Layer 8 of a small transformer language model trained on English Wikipedia (11 layers, counted from 0, width 128).
A neuron adds its activation times its output weights to the MLP's output. To switch it off is to set its activation to zero at one token and run the rest of the model.

Output weights of the MLP neurons that the questions are about. A number n stands for n times 0.0017.
n19: 13 6 7 13 -1 2 -23 19 -16 11 -23 -5 44 -7 3 -22 37 -10 15 -32 13 16 -9 0 -8 15 -1 -22 -11 -7 -12 3 8 -18 -29 28 4 2 -5 -14 10 38 -9 -18 -1 27 -11 -1 6 -2 34 16 -2 -11 -29 -14 -5 -3 1 36 15 25 -10 38 26 -13 24 -4 -18 23 0 -16 7 -1 18 -10 -10 20 -8 -30 32 -7 -29 -10 25 -18 5 -12 -4 -39 -2 -2 -4 16 -33 -6 48 30 8 33 4 4 -17 5 -22 -32 -1 12 1 -6 -19 -4 16 -51 -15 1 47 -17 27 -20 -50 -6 -26 -19 26 -7 -19 20
n47: -6 -19 -55 19 6 -25 8 -13 -8 24 35 11 46 -1 -4 17 43 9 3 4 7 5 5 15 -17 -18 -3 -15 -11 5 47 30 2 8 -17 25 -35 20 1 -22 -51 15 -36 1 -1 15 -5 -10 37 -18 -26 -5 17 0 24 32 12 -25 67 31 8 -26 -6 -9 12 -38 5 7 -1 -15 -11 17 26 14 -13 -20 27 -1 -18 -12 -22 -35 -19 -12 38 17 26 -15 -13 12 5 -45 -15 18 40 18 -3 2 -7 24 26 -9 -6 -1 -14 10 -30 -34 23 11 15 -30 10 -8 8 17 -28 24 -12 -13 15 -6 24 8 -42 9 29 -27
n71: 3 -36 9 -38 -17 -23 34 -20 -4 20 -11 -9 -11 23 -16 35 22 -16 -11 14 18 -23 18 18 22 3 17 -18 -29 -9 -12 5 -22 11 3 -19 -18 44 16 20 -15 6 -6 -48 15 16 10 -9 -13 23 -40 26 10 10 10 51 -22 -20 -9 6 33 36 -9 38 15 -29 10 17 -32 -23 5 1 31 -42 -6 -12 -38 28 24 26 1 -9 -23 -27 0 14 75 42 -22 -27 -51 27 13 6 -4 -38 -20 -28 -29 13 13 -17 4 25 0 -14 0 -9 6 -22 25 -3 -18 -55 -31 -21 27 -19 -16 11 -7 9 -14 -11 9 38 -26 3
n73: -3 -1 -16 -19 2 -16 1 5 25 -37 -11 -7 -19 -27 -16 10 17 -21 -36 14 -8 1 -7 12 -5 -6 -22 -31 19 -6 -18 -36 -4 -21 2 16 -13 -25 -8 -5 -4 10 5 -20 -19 52 9 52 6 15 -5 1 11 -19 30 31 -14 -18 -26 33 -1 -48 -35 1 5 22 11 27 -32 -1 5 29 8 -31 -29 -14 12 -8 2 34 14 -12 7 18 15 -4 -13 32 -10 50 -17 -31 -23 -19 36 -29 -16 5 -20 3 10 22 29 49 29 6 11 16 54 46 -8 3 3 28 -30 29 28 -9 -10 13 39 -39 20 0 -2 -27 -34 -47
n83: -7 5 35 -11 9 6 7 -22 8 35 13 21 -13 -12 -10 1 -25 21 5 12 -10 8 -2 -4 -42 -18 20 7 -12 -25 28 -11 -30 -24 10 -50 33 18 -31 7 -28 -47 5 -49 -7 -4 20 -35 -5 -6 0 13 -7 -2 20 69 51 -9 -23 38 -2 -9 -30 -10 -31 8 7 32 29 39 -30 28 -3 31 -30 12 4 27 -14 42 -16 -2 1 1 -16 -30 2 -10 28 -22 -18 -10 11 -30 11 -7 1 -15 -17 -15 38 -46 65 -3 2 -31 16 -20 -6 -32 -14 37 27 10 13 -6 -24 17 -14 28 -18 14 -13 -12 -23 -15 -14 -1
n96: -11 23 41 0 16 -14 -10 40 -6 -9 -39 49 10 6 -10 23 4 8 -21 1 10 -2 -12 16 19 -62 14 -28 -28 18 -9 41 27 -32 5 3 -33 -39 -24 -27 -20 29 8 11 -35 38 18 -6 -4 -28 -21 -1 -13 5 12 4 49 -6 -17 26 -3 -17 30 3 -11 -9 20 1 -34 -5 1 -17 -3 -12 31 -47 -4 30 -31 -35 -30 -19 38 3 13 20 31 3 -9 -3 -8 -40 29 -16 6 34 31 33 7 -43 -37 -2 10 9 -5 3 14 -45 -20 20 -28 -5 45 15 22 46 19 -5 7 -9 -20 -13 -26 -16 -8 -10 13 11
n108: -15 39 -15 8 20 9 19 8 -15 3 3 -18 8 31 -14 21 -32 -1 6 -41 8 11 -10 14 43 -38 2 -7 -13 -15 -16 17 9 -11 -15 -16 16 25 27 -27 -7 2 42 18 -18 -12 13 -47 3 32 19 5 -21 -32 -10 36 30 12 -17 -10 -9 1 26 -21 33 41 22 -12 2 16 -3 -8 -43 7 -25 39 35 8 8 -1 31 -34 -33 -12 6 -57 25 35 4 -38 -31 -31 -6 -27 -40 45 -11 -24 -3 12 -29 6 -23 5 6 -8 13 -7 4 -30 12 21 -31 4 24 1 50 -9 -22 -2 13 31 2 16 19 -24 -3 12
n127: -47 -13 52 -24 4 -5 -21 20 8 8 44 -19 1 -7 16 11 -8 -9 5 -16 8 3 17 -30 15 -24 -17 12 3 29 -37 12 2 36 14 6 -6 15 -30 9 7 9 -40 9 -16 -4 42 -22 16 -7 -32 -35 33 18 33 41 21 -8 6 -5 -39 -26 32 2 8 1 11 28 8 -17 6 5 -4 -12 -31 46 11 -12 -39 9 -6 -32 49 8 7 -34 -13 2 12 -45 1 -3 -25 22 13 -3 28 -6 -18 35 7 -31 6 -26 -15 14 3 -3 -1 9 1 -22 4 32 -37 9 -3 -9 -8 8 -1 15 -60 25 0 40 1 31
n218: -18 1 14 31 -7 21 -18 2 -28 16 -23 1 -21 -12 9 -48 1 -7 30 -7 11 -10 14 -20 24 40 1 6 16 10 -27 20 -14 -8 35 -12 -30 -4 10 18 13 -18 -6 -2 -33 -20 18 32 2 0 4 -49 5 26 -12 -19 -1 20 42 -8 34 4 17 -1 -11 22 75 -17 8 -7 35 14 -19 45 18 -17 -44 -36 -1 7 19 -40 -9 16 -16 -43 0 13 -3 15 -4 -4 17 -19 -11 22 -1 -12 22 -17 -13 6 2 -27 -11 -16 -23 -4 31 -43 -8 17 6 -31 18 9 -9 12 -35 -12 -12 -2 3 3 8 -32 14 -5
n232: 2 9 15 -9 15 12 11 -2 -36 17 6 -14 -10 15 16 -25 -41 33 21 -2 -16 -14 27 44 3 5 18 -6 -17 30 -10 -45 -7 12 24 -42 -15 13 35 11 42 -10 26 10 -28 -3 -19 -1 -1 25 8 20 -44 40 -28 -20 -6 -17 0 -6 -12 -8 -1 -19 -22 -9 -2 -15 -8 -25 4 -26 -16 -16 26 -14 -24 -25 40 -15 -4 -10 -3 7 44 -37 -16 22 -8 -4 15 24 -4 -1 3 10 15 19 30 -12 12 -26 -26 1 -15 -8 -5 -41 -38 46 -9 -5 -20 -7 -31 3 4 -7 25 -12 3 1 -17 7 -4 10 -35 -8
n245: -17 -1 -25 -5 -12 12 22 10 28 -4 -33 8 8 2 12 -12 2 -15 10 -6 15 25 -45 5 1 57 -38 8 -3 19 -10 4 -32 26 -24 29 6 5 7 -17 9 31 40 39 -31 -11 -12 -19 -9 15 -23 1 13 -10 -4 -18 -17 4 1 -6 -15 -35 18 6 -5 -22 11 68 -14 18 -9 28 8 -21 18 -7 33 15 1 28 15 -14 3 -2 15 -64 -23 -3 -13 -9 -14 1 -2 23 -2 -15 23 5 -32 22 15 17 10 35 -5 23 -31 7 -24 -20 10 6 -13 18 -60 -11 -19 -8 28 -4 -4 2 -3 -2 -37 13 3 31
n251: 18 -12 12 -27 -2 17 4 -23 -17 28 74 56 9 8 -4 -7 20 -60 -14 -12 36 12 -3 11 8 5 8 5 4 39 3 17 5 26 -22 8 -38 -30 -6 -22 -36 37 -3 13 -30 -10 -20 22 28 19 2 -24 31 -17 29 34 -27 -11 9 -9 -33 -24 14 20 -36 -18 -26 9 19 2 17 -10 -37 21 11 16 12 5 21 -10 -23 -18 -14 7 8 -28 -21 -48 5 -11 15 2 -7 -14 11 -3 9 13 25 -9 10 15 -13 -8 -17 -9 -25 -29 5 -37 3 21 3 -23 -1 -3 31 -6 -1 -30 7 33 -22 -17 14 34 36 23
n257: -5 -9 -16 1 8 -15 -7 -14 8 -25 1 12 -17 5 -15 2 9 19 20 42 -36 -39 -19 30 1 -18 29 -1 -3 -42 12 -1 -16 -1 -5 -1 26 -30 17 -12 -51 15 -1 39 60 -5 -11 -10 -32 4 32 24 1 16 -53 92 -28 -5 -13 3 56 -13 5 8 -12 -13 -1 12 -23 -18 -25 13 -33 37 -11 -37 -22 -6 -35 30 20 7 -5 -18 32 14 12 24 -28 -3 19 -3 -9 1 -4 38 -16 15 12 -23 18 18 -11 28 22 26 13 -41 21 -53 -22 -26 -2 -23 9 19 3 23 48 -5 26 -13 6 19 -24 -6 5 4
n274: 9 42 2 56 -11 -10 -6 18 -21 -10 -12 -9 20 -53 -16 5 -15 1 21 -25 29 3 19 -2 7 29 33 -30 -19 33 -14 8 9 -14 -10 -21 32 10 -20 4 47 11 11 34 14 -3 6 32 22 -5 11 14 42 17 -28 -86 6 10 16 5 28 -2 17 5 15 -39 -2 25 10 -17 -18 -10 -8 1 2 -2 -13 23 -26 -19 -10 34 -13 45 -7 27 6 -23 3 12 -11 -1 30 24 15 -19 30 -34 -14 -46 5 1 -30 -16 -5 6 47 -4 -14 -8 24 10 5 -22 1 15 10 -21 -13 -28 -8 -4 -19 -11 -21 19 12 -16

Each question names a token from some text and the token that comes next. It shows the activations a of the neurons there, in the order above. A number n stands for n times 0.14.

Then comes g, the gradient of the next token's log-probability with respect to the MLP's output, scaled to length 1. A neuron's effect is roughly proportional to its activation times (output weights . g). A number n stands for n times 0.0035.

" m", then "a"
a: 0 30 15 -5 0 1 -2 15 -23 0 20 1 0 27
g: 20 0 14 9 4 -50 1 -31 -24 44 18 6 -17 -6 -28 -23 66 -7 5 36 0 -3 3 -61 17 12 -34 -18 -44 17 -14 19 -33 -33 -22 17 16 -21 -27 -10 -15 -2 13 33 11 53 -30 -16 42 12 -7 -13 34 11 -9 -15 -7 0 13 2 18 50 33 22 -16 -41 -23 -28 -64 17 15 -17 -15 6 -3 -19 -32 3 -25 13 -39 0 -29 14 16 11 8 40 18 -18 -24 -10 23 -1 11 -20 35 6 50 5 -9 15 -56 -21 12 -14 44 48 -2 -17 -11 41 -34 50 -28 11 -9 -9 7 -5 13 -32 20 23 20 4 32 -6
Which neuron, switched off, lowers the next token's probability most? n274

"S", then "als"
a: 1 31 7 -61 0 0 0 1 -3 7 -2 5 1 -2
g: 47 -17 4 -3 -19 14 -18 19 46 40 -8 30 -6 44 30 4 -19 5 9 -12 4 -3 -6 -4 -8 33 -48 -27 12 28 28 12 36 47 -23 -43 33 -7 -26 1 9 -20 54 -21 -18 14 -24 -34 32 -50 11 -12 -15 3 23 12 29 -48 21 -25 -10 1 -11 22 -17 -12 -16 16 -33 -20 18 15 -18 38 9 1 -31 -20 13 23 7 22 17 -41 2 26 -47 13 27 70 23 -12 16 12 -3 -33 -30 23 -26 -57 -12 5 4 -20 -29 14 -16 -16 -51 -21 3 -13 -4 -26 13 -9 -33 -5 -25 43 1 34 10 13 -14 -29 46 -10
Which neuron, switched off, lowers the next token's probability most? n73

")", then " |"
a: -3 1 -3 -15 1 0 -2 5 1 -1 0 2 0 4
g: -27 33 4 51 -4 26 -6 23 -41 -16 -8 -7 -43 -21 8 10 -23 -28 25 9 -20 1 -30 27 -4 14 -9 36 -27 -2 -37 -30 8 21 10 6 12 0 24 -3 -28 -18 18 -41 -22 49 6 7 -17 -32 -11 27 -2 8 -28 -4 2 54 68 -5 4 27 39 -32 -33 -24 -3 -54 -3 2 10 -41 -40 -33 15 -47 27 1 1 -6 -16 31 -21 -5 29 15 -57 0 53 -8 -13 -21 -18 34 31 32 25 24 19 33 3 -43 -42 6 14 -31 -17 18 -30 17 -2 -6 4 6 30 32 -29 2 8 31 18 20 4 -34 1 11 11 31
Which neuron, switched off, lowers the next token's probability most? n73

" |", then " Hong"
a: 0 -4 24 -3 17 0 -18 -9 5 0 -5 0 -15 -3
g: 39 -13 27 -47 -4 -1 -34 40 20 -1 39 3 19 17 32 -36 -12 13 -11 14 15 6 39 -13 26 14 -1 -25 -9 12 3 41 15 0 -31 28 -25 -14 10 -6 9 24 -53 -3 13 -2 -16 -29 -71 -23 7 -7 -14 -22 -9 6 29 -22 72 -12 -33 -19 26 -47 -15 -3 17 4 1 2 -18 26 31 -12 81 26 8 20 -32 2 -42 7 9 9 -49 -3 -15 -44 -5 -29 26 9 -15 -7 37 39 -31 1 -32 -2 -3 -7 16 10 -23 1 19 17 25 17 -42 -8 35 38 11 26 7 -57 4 2 -11 20 -15 -19 -14 4 -21 -27
Which neuron, switched off, lowers the next token's probability most? n108

",", then " two"
a: -2 -2 -3 -2 9 3 2 -45 1 1 -4 10 9 4
g: 11 39 -19 19 7 -24 -30 -30 -8 13 53 29 -10 -21 30 44 16 21 -2 -3 -16 -4 0 41 -30 -3 8 12 30 18 -37 -32 -5 7 -9 -11 -16 -5 27 1 -32 -39 46 13 -41 -7 16 51 -3 8 21 11 -24 -22 -58 -37 -32 30 -2 30 -17 8 9 -32 -17 -19 -38 10 2 -18 5 -12 -38 21 -23 -45 -32 -2 44 -1 36 32 16 40 22 37 23 -21 -25 25 -35 -12 23 -24 -22 -26 -27 -39 -14 8 29 -13 -12 30 -3 -7 64 0 17 46 18 -2 17 3 -20 -59 -14 14 -10 -5 -12 0 29 17 15 28 -12 -20
Which neuron, switched off, lowers the next token's probability most? n127

"ish", then " Games"
a: 2 0 -1 -1 1 1 -1 1 14 39 1 1 3 3
g: 24 40 -77 6 18 -20 17 24 -31 -23 -3 -47 -9 10 50 26 -5 10 21 27 26 -30 -1 -18 59 -23 5 26 -34 -9 -8 -30 10 -8 28 1 8 1 2 50 3 -10 -11 -34 40 -5 -6 -28 -15 -6 -24 -11 -29 45 -13 -5 49 10 -8 53 25 -22 -24 -10 -20 -36 13 17 10 -7 -2 0 16 -3 49 7 55 2 -32 -25 -9 2 8 -54 14 7 -36 7 -36 7 15 15 1 31 17 -37 39 16 47 -20 -26 -15 16 -14 -28 21 15 -14 -24 -12 -35 11 17 7 -5 3 -49 14 13 22 -7 -13 26 9 4 -20 -25 -45
Which neuron, switched off, lowers the next token's probability most? n232

" top", then " "
a: -1 -1 -3 -6 -23 7 17 -1 -4 -1 -3 -3 5 -1
g: 11 -29 -4 37 -18 2 -1 -46 -1 13 -20 36 16 -50 -46 31 32 -34 12 1 28 -14 1 -9 2 -22 -22 -1 11 18 -9 5 -38 11 33 18 26 11 -30 27 -10 -15 24 -28 11 -6 34 25 28 4 -65 -5 -12 38 -33 -12 -3 13 -42 -8 15 6 36 1 -4 36 -42 22 15 0 45 8 -14 54 -34 23 -28 17 -41 -36 29 -7 -2 -40 18 6 9 24 14 2 -6 -2 9 -5 -10 -49 4 31 12 38 -13 -25 14 18 45 -49 8 -9 -11 -19 14 -9 -22 -10 73 3 -5 41 -19 -22 -58 11 -15 -30 -13 -3 15 8
Which neuron, switched off, raises the next token's probability most? n83

".", then "H"
a: -5 44 0 -1 -1 1 2 -1 0 -1 -1 5 -3 3
g: 57 -28 -44 -34 -21 -77 16 14 -6 -17 38 -47 -14 -25 6 21 8 43 -7 -5 31 -60 -33 -23 16 20 -13 2 -10 -41 4 1 40 16 1 13 7 38 -5 14 4 25 -16 -39 -20 -30 44 -1 0 -29 5 25 -36 22 8 44 -43 -55 3 26 33 -3 -23 22 15 -23 28 -6 -29 33 44 -2 -38 -4 -22 24 -35 -21 23 -9 -14 5 -35 -16 14 0 42 9 3 -9 -28 12 4 -16 4 -1 -15 1 9 32 14 -14 -5 22 16 -12 42 11 -32 -5 24 17 -12 19 -9 -3 45 18 12 17 -15 26 -29 -21 20 28 13 -23
Which neuron, switched off, lowers the next token's probability most? n47

",", then " while"
a: 0 -1 0 -3 9 0 3 -35 4 0 -4 0 -25 0
g: -33 13 -39 4 3 6 -24 -21 -61 8 8 -36 11 -9 44 8 -11 7 17 -8 21 32 -3 24 -26 -20 4 20 -36 -40 -10 19 20 -13 -2 -18 0 -13 6 -1 47 -35 -11 6 24 -23 8 -6 -59 3 36 -43 -2 -6 -25 38 22 -27 10 37 -40 -21 -32 11 -11 -18 -40 -6 -6 4 23 32 -24 22 33 51 8 39 45 14 -25 4 22 8 -32 -44 -6 -2 -30 26 -19 -9 -25 47 -28 19 -22 0 7 15 -10 -15 23 -45 -30 -2 13 -5 -13 11 43 -22 21 17 35 16 -2 -4 18 -29 47 16 36 -29 35 48 -28 24
Which neuron, switched off, raises the next token's probability most? n127

" Com", then "es"
a: 4 1 -3 -44 -3 -4 -2 6 2 -3 -2 0 2 3
g: 25 20 -23 -5 11 -1 -10 -13 7 9 10 -8 0 -11 -33 5 -8 -3 12 27 -11 -19 0 -12 -28 -32 -12 21 -10 -53 -57 -8 23 -41 -25 6 31 -57 5 -13 25 2 -38 6 15 6 2 25 34 36 13 -21 21 -38 28 4 -45 50 21 6 13 -22 34 -7 -9 -27 21 -21 19 35 10 8 14 1 12 5 -4 -5 -26 62 45 -2 -20 -19 -32 0 -34 13 -9 -5 19 -24 19 -10 28 -13 -36 13 -58 -39 -21 37 8 -4 3 -1 -11 18 0 -7 -12 28 -17 35 0 -22 10 89 12 -10 7 3 74 -12 -30 -39 16 25
Which neuron, switched off, raises the next token's probability most? n73

" K", then "ib"
a: -3 16 -1 0 0 1 0 -1 10 3 -52 1 22 3
g: 34 -6 -24 34 22 -7 20 -22 -12 -25 7 26 -30 24 -54 24 15 -22 -2 -26 -9 -23 -4 1 44 -4 21 40 -10 5 9 2 2 24 -2 -2 2 9 22 30 -12 -67 -1 48 -15 39 -47 7 -11 21 -25 49 18 38 -14 -17 -21 18 -19 5 27 8 29 24 -59 -13 -37 32 -17 -2 -13 26 27 46 -5 -5 -11 -21 -51 -25 21 -14 -16 5 20 18 3 -2 -4 -47 31 -7 12 -23 -3 -47 47 29 20 22 -50 56 -24 13 -7 -10 -25 51 -34 -39 5 -1 0 -23 -27 -5 -11 31 -5 16 -25 -15 8 -7 -10 -21 -6 13
Which neuron, switched off, raises the next token's probability most? n245

"I", then "E"
a: -4 27 -5 -7 0 -5 -1 -2 1 -1 -35 1 4 -8
g: -2 -29 -47 9 3 -29 -27 -12 2 -16 21 -1 36 -45 66 7 10 54 11 -10 23 7 -24 -38 -2 37 30 42 -20 -3 21 -5 6 -5 -13 32 13 -6 -10 28 -20 48 -16 -38 1 19 -26 -19 15 -54 -16 -12 -12 23 35 -5 -29 -23 20 -2 3 7 -42 1 25 4 14 -18 3 -32 -21 5 1 -32 34 -36 -7 -14 -6 -10 -46 28 -15 -14 -27 -5 50 34 6 -10 -23 -12 -7 18 20 14 -30 2 -37 -14 21 -35 -9 10 -37 15 34 -2 -38 -8 1 21 27 -15 5 28 43 40 41 -18 -45 37 17 -29 24 54 0 -1
Which neuron, switched off, lowers the next token's probability most? n47

" of", then " the"
a: 5 32 -4 -2 -5 -6 -63 -2 0 -1 0 0 0 0
g: 48 12 7 -1 -4 -6 7 -22 -14 27 11 33 -19 21 -26 -1 -59 -11 15 -22 2 3 31 17 -20 22 -30 -37 6 -32 -5 -18 24 -47 -8 14 -8 26 -22 7 8 -15 10 19 -52 57 17 -3 -4 14 -16 18 -11 16 83 14 -20 12 7 -8 38 26 23 -15 0 -26 22 -26 -46 1 27 39 34 -3 -11 -38 -35 -7 -21 3 -12 -22 2 20 1 -22 -2 -59 -21 35 5 -9 -2 -18 1 7 -16 -12 -20 -56 22 20 -1 9 31 13 37 -9 5 0 -15 22 -14 -24 25 -26 -26 65 -19 25 -49 4 -1 1 39 -34 -3 52
Which neuron, switched off, lowers the next token's probability most? n108